Layer 3 of a small transformer language model trained on English Wikipedia (10 layers, counted from 0, width 128).
A neuron's activation on a vector x is SiLU(gate . x) times (in . x), where the dot is the dot product.
The model reads these tokens: "E" "D" " |" " Frank" " R" "ij" "ka" "ard" " |" "\n" "|" " —" " | MF" " | I" "TA" " | St"

The vector x that enters this layer's MLP at each token. A number n stands for (n - 500) times 0.0033.
0 "E": 624 526 380 342 570 500 524 415 567 768 379 436 574 597 580 472 482 433 579 654 416 545 451 427 415 583 755 490 613 543 590 274 197 542 438 498 496 518 404 435 502 480 583 586 390 722 607 452 606 724 741 445 700 321 626 520 718 345 487 656 475 551 506 538 551 371 469 441 714 774 456 399 507 455 460 412 406 535 715 437 694 358 560 532 474 428 535 579 395 613 417 562 437 460 571 453 483 42 632 526 617 613 384 676 595 601 541 431 436 565 443 452 539 145 725 442 452 321 487 482 648 249 608 612 183 417 451 375
1 "D": 301 507 354 476 630 762 683 480 607 709 429 335 480 457 673 228 417 445 475 652 528 476 619 356 381 623 616 471 654 566 517 441 278 470 545 506 648 604 352 328 480 407 635 466 435 791 545 539 154 470 625 608 649 742 360 678 718 382 425 633 428 616 208 498 631 470 517 347 668 641 637 653 434 640 529 423 542 544 667 624 381 593 727 482 509 430 430 373 383 456 508 508 585 534 486 671 587 462 408 473 599 363 555 692 579 436 493 319 528 514 314 385 606 378 552 495 644 431 597 480 487 351 509 449 293 531 502 488
2 " |": 495 452 763 455 542 602 539 422 516 419 444 476 415 498 540 559 587 477 452 294 543 651 746 472 550 313 660 340 548 867 375 376 468 370 476 521 626 636 558 523 645 414 565 419 732 636 670 442 537 666 412 372 553 271 501 483 805 592 512 477 639 412 625 539 580 334 533 574 725 593 496 490 444 525 555 690 464 570 672 471 353 437 469 415 552 523 483 568 464 501 490 598 551 542 523 501 462 378 608 482 625 372 656 736 519 365 484 542 592 572 402 666 416 575 503 702 488 466 438 613 650 592 506 321 401 539 593 517
3 " Frank": 340 664 471 543 584 549 512 622 482 318 270 291 414 715 517 225 413 631 245 592 670 220 556 577 623 802 519 471 412 545 446 530 466 464 626 606 596 432 576 550 389 438 463 458 654 588 498 625 279 588 596 451 633 675 367 637 612 344 402 283 610 223 452 441 224 504 502 589 533 467 628 499 420 398 282 405 347 465 723 470 536 540 490 626 576 444 534 755 595 561 751 456 466 401 260 362 422 280 429 594 422 356 578 427 526 556 487 235 519 528 642 694 253 586 662 404 742 542 437 508 582 452 691 506 394 605 544 366
4 " R": 504 613 512 508 311 651 463 436 522 535 506 428 599 447 397 454 411 563 318 475 613 634 549 398 429 446 619 392 375 572 592 402 172 497 435 432 533 549 537 235 612 485 523 485 404 480 433 381 662 344 610 598 480 856 389 303 198 376 555 367 495 437 456 711 446 409 524 358 438 502 555 246 423 636 693 369 336 577 515 461 419 537 361 401 490 462 451 434 513 348 572 365 451 370 494 348 497 557 302 619 408 453 372 626 447 680 410 417 601 475 536 398 482 973 637 505 555 566 620 405 505 375 432 660 511 219 535 468
5 "ij": 224 371 442 472 646 706 577 644 395 555 528 507 499 620 353 641 356 460 383 475 344 835 471 436 547 463 400 432 412 540 445 268 379 406 445 544 645 253 476 592 831 487 374 636 537 461 413 547 566 661 559 447 288 632 878 133 387 422 516 404 355 627 484 291 193 558 362 465 375 577 480 719 365 638 661 470 360 530 570 373 626 677 439 522 377 563 359 629 362 291 569 382 595 686 295 393 508 580 519 355 436 439 528 380 625 675 589 446 464 315 366 608 457 512 448 445 571 294 301 428 413 555 614 695 484 605 388 670
6 "ka": 287 631 429 295 448 409 396 307 242 414 568 429 368 694 540 563 513 672 404 827 621 467 362 457 495 512 609 501 443 629 444 446 660 552 547 623 389 270 544 615 651 434 551 420 281 604 605 494 589 664 433 464 380 425 546 434 603 369 538 343 424 463 512 357 444 421 500 517 612 614 455 541 519 456 468 429 492 368 730 416 635 605 309 437 747 463 524 521 363 495 459 441 590 668 343 460 723 537 424 534 354 655 682 766 669 502 335 441 399 474 569 553 493 737 587 630 747 739 523 478 638 524 433 573 424 584 386 419
7 "ard": 334 413 458 310 723 658 526 691 477 519 387 429 497 578 430 425 448 394 511 622 500 277 519 473 463 595 526 98 435 472 350 522 526 286 714 624 464 551 323 576 736 455 473 538 443 489 744 422 553 469 608 403 563 412 284 431 797 442 515 598 287 460 324 383 566 806 529 392 605 642 543 409 563 531 274 426 340 564 704 500 645 592 507 639 436 445 704 862 606 376 633 552 551 618 419 469 526 533 342 329 571 396 592 612 548 466 460 410 385 481 637 616 729 623 557 219 673 610 391 402 505 378 589 485 349 433 402 443
8 " |": 475 413 751 439 538 656 497 523 455 400 495 494 470 500 544 587 599 462 478 235 543 551 679 484 600 318 592 342 566 891 353 420 453 393 491 521 633 618 555 513 681 416 510 430 688 612 648 449 550 646 422 379 598 280 556 570 774 639 482 453 532 349 589 495 531 472 498 556 722 567 495 487 463 530 556 704 427 562 646 493 361 448 458 329 577 572 482 543 448 540 508 588 561 517 550 530 473 441 622 534 655 367 663 681 545 383 485 532 595 571 430 708 423 727 524 703 432 503 566 615 620 677 476 363 470 526 597 512
9 "\n": 629 471 768 565 510 231 484 563 712 636 491 508 432 511 416 442 507 601 582 308 134 583 501 523 593 615 399 392 685 905 438 410 484 423 543 425 461 536 525 511 727 438 630 477 698 627 385 443 360 428 349 512 540 292 365 694 414 449 482 452 380 519 365 548 527 560 488 486 486 559 382 695 488 545 477 494 358 495 322 526 404 689 387 488 519 692 515 522 336 681 441 439 465 448 575 491 448 561 550 396 329 371 538 545 498 355 425 468 520 422 581 562 538 754 551 518 455 392 355 330 371 602 431 706 657 608 456 573
10 "|": 379 477 702 602 408 605 342 610 426 608 423 542 424 675 506 678 639 569 634 634 233 573 549 489 576 569 292 684 500 732 444 529 648 404 454 600 490 405 463 500 563 546 656 482 704 593 551 498 788 189 594 294 612 482 234 747 641 581 625 606 495 483 650 480 683 460 399 452 577 660 365 546 416 444 478 370 353 553 695 454 514 294 347 367 483 579 519 261 529 382 677 583 652 572 597 403 481 445 687 369 414 405 288 521 470 389 248 356 540 572 505 504 346 865 605 531 600 746 573 609 244 698 614 475 601 566 530 419
11 " —": 486 589 478 765 462 578 220 599 415 356 431 589 478 737 507 563 517 509 631 516 178 336 477 504 273 520 699 541 588 702 416 423 353 580 513 612 489 658 549 482 372 560 666 487 529 665 350 551 417 582 462 526 647 817 434 400 603 541 418 718 594 408 544 365 446 927 508 394 422 535 386 521 551 449 452 477 344 274 534 451 440 406 630 583 410 508 399 277 571 375 469 473 605 621 630 530 518 525 590 607 531 541 498 770 667 360 386 457 473 427 562 632 611 431 442 517 574 463 289 426 371 449 295 607 777 958 750 482
12 " | MF": 472 628 699 392 402 254 245 505 495 364 586 415 355 407 673 455 357 599 554 570 355 250 494 533 419 514 483 602 462 569 545 362 461 668 440 467 733 856 438 401 661 610 550 474 429 916 430 523 384 603 597 335 575 656 261 450 413 672 848 423 416 613 564 495 615 483 376 463 495 615 699 560 531 414 475 356 363 504 571 473 394 306 536 473 520 455 524 455 463 590 383 605 585 759 603 472 358 591 452 426 586 563 723 687 479 369 419 329 525 429 407 487 520 694 588 656 617 557 217 387 722 564 262 667 736 653 675 458
13 " | I": 657 365 542 422 406 419 286 455 586 372 588 431 580 595 389 389 363 734 754 419 93 576 385 442 262 405 272 512 518 670 654 469 447 445 461 625 638 461 357 500 308 556 382 564 442 321 358 528 569 598 615 502 663 557 402 573 326 636 400 670 445 438 620 560 492 667 540 492 575 649 736 684 482 426 590 625 407 593 708 471 438 292 403 470 511 373 443 499 319 759 456 559 404 417 532 347 427 280 569 475 574 424 601 782 382 626 294 433 516 550 471 649 413 582 503 672 605 631 429 671 484 487 676 772 743 467 639 600
14 "TA": 611 401 587 280 472 414 482 357 499 586 446 546 590 571 433 461 470 536 439 624 32 409 365 394 336 698 511 479 442 652 485 415 509 625 380 587 638 519 395 508 544 438 690 379 293 730 455 280 409 471 506 554 723 528 443 504 545 528 729 690 536 535 351 462 340 504 443 430 613 555 447 651 495 429 480 692 632 637 566 489 430 465 356 375 585 356 470 482 224 394 264 558 377 565 604 563 618 551 631 496 685 374 602 706 625 733 473 41 492 372 155 449 740 736 574 415 565 652 541 523 559 533 315 434 576 765 504 496
15 " | St": 606 459 388 556 434 728 610 575 351 459 350 216 402 376 616 466 461 559 572 428 481 693 449 457 425 500 372 584 477 697 363 643 435 449 295 605 631 367 500 464 538 519 541 432 719 763 541 478 585 398 432 627 699 400 283 454 711 605 463 655 460 404 696 473 645 474 550 451 459 303 731 465 445 562 484 656 446 629 545 389 418 538 517 178 583 528 670 605 529 592 696 675 594 543 619 446 373 470 295 347 483 430 284 457 469 435 147 293 613 578 483 611 369 715 756 641 600 557 349 499 390 540 746 651 584 691 573 700

Each question shows the input weights of one neuron of the MLP. A number n stands for (n - 500) times 0.0012.

n244 gate: 492 486 482 215 421 432 435 259 530 358 591 343 447 663 474 480 336 491 545 240 390 504 671 566 400 387 398 362 566 513 345 482 493 443 633 668 605 269 721 612 536 241 362 474 708 798 476 569 475 782 240 353 395 557 481 435 565 652 344 391 443 320 411 577 456 773 506 628 290 389 515 502 590 723 384 443 576 566 375 579 707 458 386 632 633 422 475 487 297 596 303 550 477 442 705 502 549 633 670 643 667 336 512 403 480 320 521 630 783 553 511 559 531 434 609 728 322 496 733 602 665 364 393 554 654 652 741 454
n244 in: 614 403 453 451 555 572 543 809 349 598 670 617 582 408 480 629 290 506 507 551 413 266 570 473 533 426 293 387 448 409 563 587 197 572 354 314 546 384 358 605 298 353 756 446 530 503 486 738 319 563 616 482 277 674 259 498 488 409 480 405 327 475 491 441 332 384 568 384 474 447 449 448 754 669 303 479 614 330 639 384 639 484 693 827 511 515 361 782 534 531 411 605 663 469 601 430 664 688 586 545 615 389 404 551 426 418 399 404 231 487 503 407 468 480 571 478 432 571 532 418 485 379 473 566 555 548 569 410
It fires most on token 11 " —"

n141 gate: 596 456 230 421 362 257 418 598 449 708 571 475 456 499 497 664 433 733 625 323 306 463 314 646 598 580 503 508 321 370 529 508 393 473 297 342 405 533 374 271 427 572 314 217 615 377 271 599 812 409 393 457 598 395 419 528 510 526 241 340 557 389 466 437 472 481 365 335 652 471 496 506 690 392 701 592 342 387 426 480 519 332 413 629 529 389 535 485 561 560 653 507 445 563 657 315 508 428 746 468 778 508 426 427 629 521 688 716 589 547 587 431 629 607 587 507 249 342 701 439 666 402 390 707 596 593 806 365
n141 in: 429 535 503 266 496 459 369 423 542 690 534 386 240 603 374 420 547 562 365 425 527 342 520 422 791 596 342 534 391 595 421 646 551 652 592 554 551 385 608 690 463 545 435 690 519 367 469 374 426 414 572 439 343 223 427 663 565 380 478 592 537 512 392 356 555 432 522 589 419 464 644 410 371 566 442 544 354 468 619 504 520 651 516 837 394 458 529 467 434 450 264 607 632 626 669 641 690 526 620 446 459 536 871 561 523 364 505 508 488 500 477 616 729 524 564 393 437 736 432 504 522 480 741 555 582 565 508 708
It fires most on token 9 "\n"

n23 gate: 625 507 400 629 642 643 551 569 437 648 582 349 419 238 570 355 609 401 445 243 280 699 456 638 668 502 429 507 672 366 528 506 370 694 660 479 621 508 485 689 526 591 618 454 819 513 488 531 646 346 473 322 475 603 514 205 381 512 419 712 655 585 507 299 430 375 368 502 525 380 318 417 292 327 512 572 367 461 432 605 230 432 266 430 593 381 596 393 620 563 482 502 307 537 553 432 621 447 736 409 528 484 541 453 513 603 884 581 470 504 497 608 886 456 425 437 267 455 396 429 528 677 625 480 675 594 612 459
n23 in: 548 582 440 367 429 470 410 421 440 487 437 610 269 557 328 782 612 308 407 603 603 426 558 646 449 418 614 682 497 403 462 310 743 493 544 367 491 381 495 384 638 415 460 639 336 428 635 465 569 481 592 417 457 576 610 593 515 440 762 476 638 465 430 521 461 527 746 573 602 544 791 426 561 593 588 432 830 535 257 402 524 373 453 549 448 723 556 638 489 567 354 348 568 515 563 462 407 703 399 509 431 569 543 458 507 451 479 490 340 331 525 470 361 587 542 736 639 425 438 587 570 612 592 402 368 575 445 459
It fires most on token 1 "D"

n62 gate: 394 518 424 639 501 450 556 482 393 269 493 352 486 515 462 594 512 349 389 542 626 697 165 439 377 690 290 816 351 346 517 383 703 375 773 643 537 568 694 371 453 468 430 571 508 380 715 725 662 542 677 515 401 386 575 441 634 642 407 267 542 540 524 479 502 556 824 816 655 570 353 360 506 563 430 551 514 486 501 648 356 282 477 556 382 485 459 333 636 503 309 500 497 605 568 381 760 568 718 406 406 422 546 406 482 349 563 694 441 502 523 395 548 625 413 392 543 540 627 334 210 617 689 275 505 367 529 560
n62 in: 504 432 350 525 666 471 613 319 457 428 470 526 581 685 751 501 493 577 752 565 335 543 567 343 509 587 480 415 686 551 530 526 523 513 576 371 573 567 577 401 588 504 460 434 391 538 516 529 559 510 574 556 336 533 461 516 625 449 506 507 549 550 284 444 585 559 517 527 462 393 879 501 415 339 590 295 598 547 306 572 287 403 577 601 521 482 596 420 321 228 526 477 618 297 504 746 272 520 476 463 827 445 413 514 393 399 485 432 674 558 256 509 599 433 481 594 375 306 516 464 568 571 314 681 461 524 326 471
It fires most on token 3 " Frank"

n210 gate: 462 479 393 762 619 552 408 413 560 404 646 648 475 294 426 536 527 425 809 390 558 453 585 539 536 422 386 430 353 487 556 617 642 538 454 491 744 629 515 340 539 370 570 375 545 610 614 372 536 368 321 443 457 454 616 477 576 443 530 593 734 586 481 540 592 502 536 428 680 596 534 746 539 566 301 287 501 639 347 599 666 458 353 716 598 426 655 570 513 361 345 414 438 370 718 574 423 633 485 523 385 476 375 421 691 529 622 788 595 303 371 422 388 345 582 462 540 669 534 476 557 504 490 555 676 513 449 421
n210 in: 544 595 634 421 519 343 406 343 290 323 475 398 490 726 652 429 515 498 479 551 249 493 515 472 444 593 434 427 537 503 561 358 421 332 788 499 287 485 313 603 575 535 573 482 525 490 388 352 547 576 322 684 409 432 579 509 545 407 381 464 616 623 378 379 272 334 631 607 513 343 579 355 441 600 411 594 451 493 539 513 613 546 562 572 493 495 445 287 532 357 375 529 530 573 472 520 315 467 707 460 757 608 743 271 623 731 657 424 460 368 413 638 557 529 567 357 504 565 471 579 608 479 708 437 410 435 439 498
On which two tokens does it fire most, strongest first? 15 " | St", 4 " R"

n122 gate: 548 396 480 760 642 512 536 607 474 528 565 515 559 365 555 520 505 539 487 432 410 551 487 323 718 511 421 464 723 494 515 359 604 353 527 616 446 395 559 650 615 419 681 519 601 338 513 453 704 453 480 376 451 461 370 410 382 580 654 602 480 468 464 566 621 318 651 526 641 472 249 380 458 538 373 533 460 542 386 481 503 298 321 673 538 465 533 448 508 342 677 298 481 602 629 581 450 279 414 433 628 316 541 472 703 516 590 803 360 639 654 495 513 387 494 526 383 431 427 487 413 439 643 228 466 530 503 633
n122 in: 485 510 629 452 529 342 349 543 428 638 657 363 540 514 342 301 482 531 628 426 534 481 530 609 607 340 474 285 529 538 395 428 414 463 377 673 375 554 514 631 578 433 499 608 522 445 547 610 628 630 495 223 590 769 458 485 583 481 725 574 435 417 358 377 538 393 433 655 762 501 515 427 467 512 440 422 542 383 435 398 446 323 348 427 576 500 510 548 519 401 572 506 370 642 530 502 633 236 578 563 593 391 611 464 585 351 500 592 518 555 551 530 512 614 520 645 574 445 437 625 490 658 446 626 372 380 492 471
Its three highest activations, in order, are on tokens 2 " |", 10 "|", 8 " |"

n51 gate: 473 415 466 336 405 411 533 527 503 560 225 518 264 455 399 429 605 592 542 415 280 411 540 549 485 667 498 716 756 366 420 393 522 468 511 471 544 518 365 448 406 542 412 488 778 469 246 633 292 349 441 598 355 427 570 381 385 572 432 365 416 478 316 592 707 694 341 673 297 244 409 272 620 699 595 439 466 520 543 542 568 654 390 718 468 508 496 518 474 336 398 443 692 458 349 588 317 517 535 505 453 699 507 590 458 212 636 344 371 371 770 564 297 460 262 379 197 566 643 744 641 318 274 454 482 649 694 756
n51 in: 501 253 387 280 546 490 503 507 343 632 556 557 479 527 271 657 654 432 238 210 491 583 636 492 439 572 384 490 462 449 468 377 543 520 352 780 400 681 468 869 568 600 506 604 584 397 419 596 623 599 591 402 568 611 615 481 611 523 510 371 474 326 480 322 666 391 473 503 514 743 413 489 335 547 754 716 542 550 626 293 530 505 476 539 405 384 434 509 372 474 261 624 565 788 339 560 499 279 453 552 349 568 816 553 312 487 564 405 352 516 459 658 458 451 593 502 423 318 726 534 353 659 478 288 372 616 648 655
On which two tokens does it fire most, strongest first? 4 " R", 15 " | St"

n19 gate: 389 646 481 657 378 430 728 384 458 402 543 594 494 607 629 441 485 442 486 454 697 365 537 616 605 631 387 349 448 490 568 518 659 408 559 613 697 603 611 355 547 257 555 530 367 611 421 485 572 630 553 510 664 340 269 514 343 507 547 521 528 590 581 736 428 254 498 513 630 479 349 266 488 421 629 155 689 686 340 611 299 257 346 529 741 473 542 433 222 544 528 450 663 536 505 498 639 567 470 538 467 443 498 356 642 713 418 605 397 532 483 570 647 619 673 495 340 272 708 657 427 534 300 309 676 563 470 399
n19 in: 390 780 672 433 417 587 305 626 390 741 785 437 601 512 174 611 323 460 635 439 328 451 417 468 248 670 445 546 458 573 592 530 413 716 441 344 514 579 375 581 552 686 580 600 449 736 498 440 522 349 441 583 605 476 572 450 407 498 569 556 380 393 389 401 545 318 586 487 760 450 309 478 551 367 614 756 292 616 534 550 510 535 594 491 526 320 514 478 479 488 329 306 642 635 481 547 418 386 629 186 557 559 454 651 304 509 613 664 558 481 409 531 651 476 681 171 611 555 500 261 635 267 522 510 501 561 366 436
It fires most on token 14 "TA"

n178 gate: 773 527 236 480 393 524 639 511 677 538 574 473 475 254 410 412 477 421 589 419 631 464 327 572 651 515 532 372 253 305 418 514 549 491 505 599 484 708 443 456 431 282 497 612 593 631 371 404 385 315 430 488 600 447 579 293 660 649 663 469 323 332 463 413 432 354 448 544 408 395 552 590 667 551 488 559 407 564 503 536 607 478 493 605 435 332 594 639 344 510 323 578 581 696 716 464 498 535 589 622 618 256 243 485 541 680 574 583 629 684 689 638 585 360 607 557 585 568 495 526 287 623 594 41 664 616 409 551
n178 in: 505 541 486 475 531 319 424 426 349 655 343 467 585 588 447 303 593 508 455 422 408 375 605 592 404 470 608 498 443 491 215 521 393 509 354 694 394 314 651 671 394 545 535 545 638 492 419 654 523 563 458 557 485 534 533 536 550 439 399 546 587 346 259 490 589 738 504 583 502 498 320 306 613 304 373 446 767 463 443 285 387 450 305 525 703 574 572 481 292 402 373 367 423 318 532 683 455 503 439 393 809 661 544 455 526 438 376 366 470 630 424 713 726 412 528 443 651 575 515 569 393 596 316 574 525 550 635 262
On which token does it fire most, and how strongly? 14 "TA", at about 0.49

n68 gate: 513 476 458 588 458 404 590 703 406 606 625 488 449 497 453 336 581 324 462 384 334 454 384 379 340 503 440 570 452 266 441 381 482 532 759 607 511 607 467 233 569 565 372 336 390 728 613 461 334 694 403 492 374 618 460 188 373 588 681 593 446 386 571 634 762 408 354 503 575 621 274 345 616 274 657 587 183 549 349 524 546 375 466 445 574 197 379 506 423 492 611 340 399 478 592 454 530 564 573 668 590 443 523 388 532 438 448 640 707 504 432 292 666 457 648 516 481 633 488 321 626 410 366 558 595 596 783 623
n68 in: 622 478 645 319 465 402 392 350 448 506 393 660 567 616 405 716 472 518 504 625 427 404 410 444 259 561 801 647 423 479 628 449 672 545 808 422 531 574 323 647 424 532 358 421 457 620 579 381 596 570 716 392 450 510 673 624 448 566 337 611 696 612 567 417 681 642 535 626 638 650 492 380 459 617 631 609 541 483 516 611 563 326 651 586 538 627 387 550 351 282 421 366 505 509 690 508 418 529 495 466 705 729 546 489 782 370 367 472 551 415 371 616 627 408 487 620 439 528 468 327 601 471 389 678 480 584 633 620
Its three highest activations, in order, are on tokens 12 " | MF", 11 " —", 14 "TA"

n109 gate: 384 506 319 536 456 576 725 486 553 379 474 448 579 539 689 370 498 486 749 438 529 428 293 562 457 713 465 600 463 483 806 731 536 481 699 294 470 393 699 544 479 437 350 686 648 482 516 345 430 430 670 646 565 628 431 611 508 502 599 590 410 435 389 553 476 253 391 539 389 380 437 670 435 493 482 466 561 581 426 583 401 302 524 626 700 269 384 637 468 502 569 616 611 494 429 611 319 552 474 199 703 598 487 525 579 570 441 532 519 578 592 269 424 494 345 339 560 408 625 693 643 604 500 327 642 422 362 557
n109 in: 448 641 543 394 655 666 538 620 424 386 686 417 447 603 561 428 392 388 744 418 521 357 171 461 616 476 519 338 502 549 666 422 365 521 511 462 420 447 686 456 483 541 632 669 602 543 449 340 703 329 540 506 616 348 421 336 497 523 418 415 417 307 642 688 298 304 367 429 516 288 507 484 596 386 538 284 546 476 293 458 277 481 516 433 443 292 420 360 469 635 547 728 629 680 343 563 739 458 479 316 416 552 550 449 511 464 422 523 486 605 482 416 690 601 462 350 421 583 272 586 492 429 582 651 588 536 570 362
It fires most on token 2 " |"

n133 gate: 621 326 253 588 331 459 600 443 527 375 207 421 580 455 506 664 636 377 532 325 651 685 559 567 725 473 277 502 744 441 457 345 427 457 416 562 723 311 629 537 633 525 578 441 644 413 434 327 646 596 681 511 626 520 317 391 483 407 579 651 686 480 435 353 605 729 483 525 540 703 459 541 516 708 391 538 623 387 519 622 548 350 522 490 902 443 601 381 467 601 430 349 604 563 526 498 605 471 651 419 509 331 655 347 715 334 655 404 658 541 515 603 696 650 212 611 411 365 552 493 414 488 451 478 747 765 491 751
n133 in: 620 490 343 547 349 499 625 509 341 584 421 543 675 313 259 497 636 424 337 308 597 480 462 560 576 174 595 456 708 528 556 392 336 692 340 760 677 356 569 487 599 488 531 307 404 452 666 326 595 371 692 578 682 641 445 471 617 325 633 508 713 560 430 393 532 503 506 371 534 646 591 623 458 462 344 454 538 517 578 391 585 304 387 557 690 464 492 463 511 729 531 530 515 537 634 420 447 358 686 515 690 220 555 510 704 259 572 312 607 593 605 672 638 510 261 746 423 417 538 554 303 378 430 690 738 491 604 502
It fires most on token 8 " |"

n201 gate: 498 659 303 555 552 362 688 646 581 695 490 418 550 353 544 290 466 584 509 537 404 790 572 702 667 553 819 646 462 314 343 599 446 483 439 389 557 619 383 489 449 380 651 467 777 728 660 453 387 478 421 542 473 348 585 362 500 256 625 354 474 304 597 622 466 415 502 611 527 419 306 489 590 513 465 569 621 325 532 507 408 552 412 561 712 358 473 593 447 496 556 362 310 483 503 466 544 402 425 549 537 214 372 504 595 471 702 715 616 639 553 532 580 319 515 498 327 515 512 788 667 619 380 368 692 592 733 493
n201 in: 672 434 691 456 491 616 412 503 455 609 584 676 463 495 269 522 466 366 532 543 597 471 509 367 700 479 395 396 544 621 633 417 566 455 486 560 292 593 561 657 393 532 391 395 527 581 437 475 625 537 568 288 633 549 340 467 419 459 390 462 557 368 514 530 277 488 431 309 645 693 518 370 603 433 441 391 590 582 491 468 463 401 646 388 377 524 487 596 558 592 168 620 575 427 508 520 707 302 612 485 522 580 540 454 327 421 415 421 477 584 620 461 437 490 567 525 581 490 510 475 330 417 414 871 544 518 267 706
On which token does it fire most, and how strongly? 0 "E", at about 0.32

n195 gate: 495 437 437 457 331 549 246 445 494 647 413 436 525 507 446 354 572 642 327 336 524 512 376 670 540 417 365 401 553 336 465 267 430 483 670 233 501 474 382 462 313 480 513 563 479 708 337 279 466 579 445 518 583 517 437 597 294 609 611 434 419 262 230 529 554 490 466 648 433 407 386 527 685 765 547 529 362 633 439 508 404 487 397 502 584 365 521 342 466 605 751 850 406 581 552 510 463 518 407 656 355 475 633 279 364 384 633 592 408 462 472 550 488 421 467 423 320 531 566 421 477 664 455 715 580 798 603 574
n195 in: 527 349 659 626 679 621 360 399 520 609 651 582 399 728 204 561 377 453 569 592 647 588 430 601 542 575 579 477 534 460 399 447 531 399 406 494 389 421 648 545 430 519 316 528 739 601 360 639 472 538 685 479 474 633 553 378 411 798 442 370 469 520 696 447 552 440 460 420 384 380 490 430 581 438 419 612 611 554 587 520 535 515 212 634 446 434 409 472 381 547 459 633 394 581 379 410 785 418 559 468 274 459 557 544 301 447 656 531 706 696 504 588 284 469 372 703 427 414 341 471 484 524 364 471 426 584 257 445
On which two tokens does it fire most, strongest first? 7 "ard", 1 "D"

n0 gate: 517 501 658 324 611 542 534 672 507 460 584 629 420 367 515 230 335 677 539 593 490 677 513 550 457 594 358 536 444 455 746 607 466 376 678 380 338 594 637 557 292 584 676 471 692 489 269 372 600 378 618 409 564 608 449 419 573 448 558 296 747 352 611 495 380 553 545 597 438 488 530 442 585 598 668 355 566 612 414 389 465 467 461 387 434 788 462 437 458 444 319 625 421 502 690 563 403 493 713 309 712 535 490 408 419 517 881 464 403 535 586 655 736 475 539 279 393 583 468 590 695 595 587 433 506 729 617 656
n0 in: 558 598 313 665 458 480 400 542 421 359 235 542 338 580 453 514 554 530 621 783 457 446 434 272 531 477 585 604 610 309 607 396 556 551 565 508 424 757 431 503 288 618 528 555 532 377 391 361 361 364 356 472 494 302 519 329 340 591 682 501 338 533 561 316 372 408 646 483 514 660 562 620 772 455 404 496 394 357 547 257 442 353 362 459 442 391 457 371 491 518 603 510 468 358 631 257 517 388 524 566 664 492 544 531 280 670 367 431 522 479 643 365 361 471 433 643 527 574 509 342 335 749 489 570 534 461 311 462
It fires most on token 1 "D"

n123 gate: 510 487 645 465 326 552 635 569 488 344 399 505 729 362 318 337 638 493 504 639 347 633 325 419 322 624 301 917 545 462 433 587 304 503 603 550 532 464 408 323 668 515 775 488 599 591 199 649 340 504 416 484 471 419 321 391 362 684 609 576 392 438 323 658 444 285 598 570 701 571 605 479 530 563 301 382 372 475 368 341 497 476 405 559 557 715 396 531 526 624 371 437 523 447 701 178 623 467 498 431 325 372 448 241 553 354 562 544 616 625 468 498 452 471 516 469 625 576 285 520 420 445 509 506 515 508 808 595
n123 in: 463 609 577 629 586 602 504 348 479 399 478 518 634 556 507 469 681 344 524 365 480 731 610 708 547 739 450 613 578 659 267 466 516 458 644 542 430 625 294 482 535 543 510 649 572 619 369 639 375 379 530 321 415 653 501 601 489 264 267 556 565 225 713 210 606 477 609 533 817 565 412 731 339 502 462 555 375 581 352 587 391 430 620 331 375 673 282 346 391 521 358 677 564 429 535 523 360 631 429 464 188 532 380 557 383 572 650 556 459 790 677 363 444 675 560 647 517 404 502 625 417 492 592 518 604 525 373 489
On which token does it fire most, and how strongly? 9 "\n", at about 1.8

n22 gate: 616 518 489 657 620 612 725 332 644 538 751 529 495 336 442 585 467 412 555 551 547 553 370 362 471 464 235 475 448 485 577 402 677 600 500 488 476 408 699 489 461 504 486 398 338 487 569 615 634 533 686 524 595 411 371 399 432 499 389 307 376 362 639 622 415 475 374 510 160 279 622 367 671 362 590 497 437 381 482 446 618 389 565 508 431 504 564 427 608 223 426 535 516 551 494 624 585 307 638 636 542 330 379 223 448 399 547 430 623 585 620 705 538 677 744 488 378 466 594 608 534 284 399 505 574 505 558 453
n22 in: 478 733 618 441 425 370 347 598 520 478 396 494 360 688 555 515 537 503 459 420 517 572 336 527 479 703 655 598 691 558 477 359 437 381 536 335 473 481 472 461 395 337 540 334 534 483 563 655 495 394 573 543 519 558 476 539 616 513 581 306 481 545 469 370 692 467 642 376 536 543 358 412 586 677 449 394 458 651 531 547 622 444 507 426 708 530 481 522 500 421 535 457 713 702 572 354 207 475 484 592 746 428 358 541 597 433 668 782 380 297 584 480 441 503 325 491 363 361 638 462 619 256 384 378 553 705 526 560
Its three highest activations, in order, are on tokens 13 " | I", 14 "TA", 5 "ij"

n175 gate: 627 563 550 406 453 592 658 666 220 501 462 580 410 469 493 380 298 386 457 556 430 571 499 421 405 595 479 490 395 477 449 345 486 482 345 586 520 300 465 485 699 598 362 384 565 607 541 499 646 363 543 389 555 615 579 736 271 358 502 379 425 591 551 414 324 535 279 332 744 607 430 555 397 388 701 426 547 468 313 407 418 448 568 353 453 384 359 770 527 482 550 465 495 524 563 428 451 346 533 530 501 429 611 523 590 483 477 414 409 401 583 514 499 492 708 584 550 600 685 484 456 446 670 760 414 397 598 585
n175 in: 541 539 568 428 612 628 601 615 349 394 376 467 313 383 406 461 405 406 377 603 425 703 425 389 499 515 450 575 269 387 530 332 570 290 413 450 508 330 538 464 511 685 331 509 375 620 472 415 664 620 601 597 610 549 620 462 442 425 662 443 550 568 333 511 404 462 387 382 457 557 499 472 181 382 456 669 522 686 284 501 522 536 482 581 358 332 402 699 565 373 362 586 215 401 475 474 488 421 549 500 499 464 573 513 690 549 577 402 540 338 577 432 377 739 726 536 416 365 694 459 522 584 561 760 495 558 744 541
On which two tokens does it fire most, strongest first? 5 "ij", 4 " R"

n159 gate: 626 600 495 625 468 551 533 344 759 638 408 793 591 280 665 505 634 591 349 472 565 505 712 552 492 351 605 622 432 453 358 486 444 604 362 369 280 642 452 595 575 223 600 418 653 484 356 460 363 531 472 502 544 488 410 511 467 582 503 664 712 548 522 550 515 204 437 569 392 501 510 571 568 515 641 425 380 513 447 407 512 430 402 561 852 435 621 533 678 374 537 539 442 503 585 541 561 551 829 741 367 576 383 675 352 592 678 614 371 611 407 566 455 254 444 274 449 574 671 560 503 513 470 288 531 448 550 545
n159 in: 555 407 293 638 364 601 479 284 448 430 541 764 434 577 489 108 396 553 457 423 314 609 384 559 506 322 511 297 411 627 381 731 712 535 295 651 470 432 476 379 321 344 555 535 594 375 532 387 616 499 488 430 377 411 538 411 538 677 583 526 302 517 361 439 502 491 438 515 592 495 480 464 639 636 654 371 527 508 397 360 537 485 481 445 546 521 569 327 365 439 461 486 428 504 609 576 646 707 513 471 427 613 575 450 555 587 336 811 530 490 391 602 551 622 662 367 672 704 391 474 479 362 522 488 657 451 400 533
Its three highest activations, in order, are on tokens 3 " Frank", 12 " | MF", 1 "D"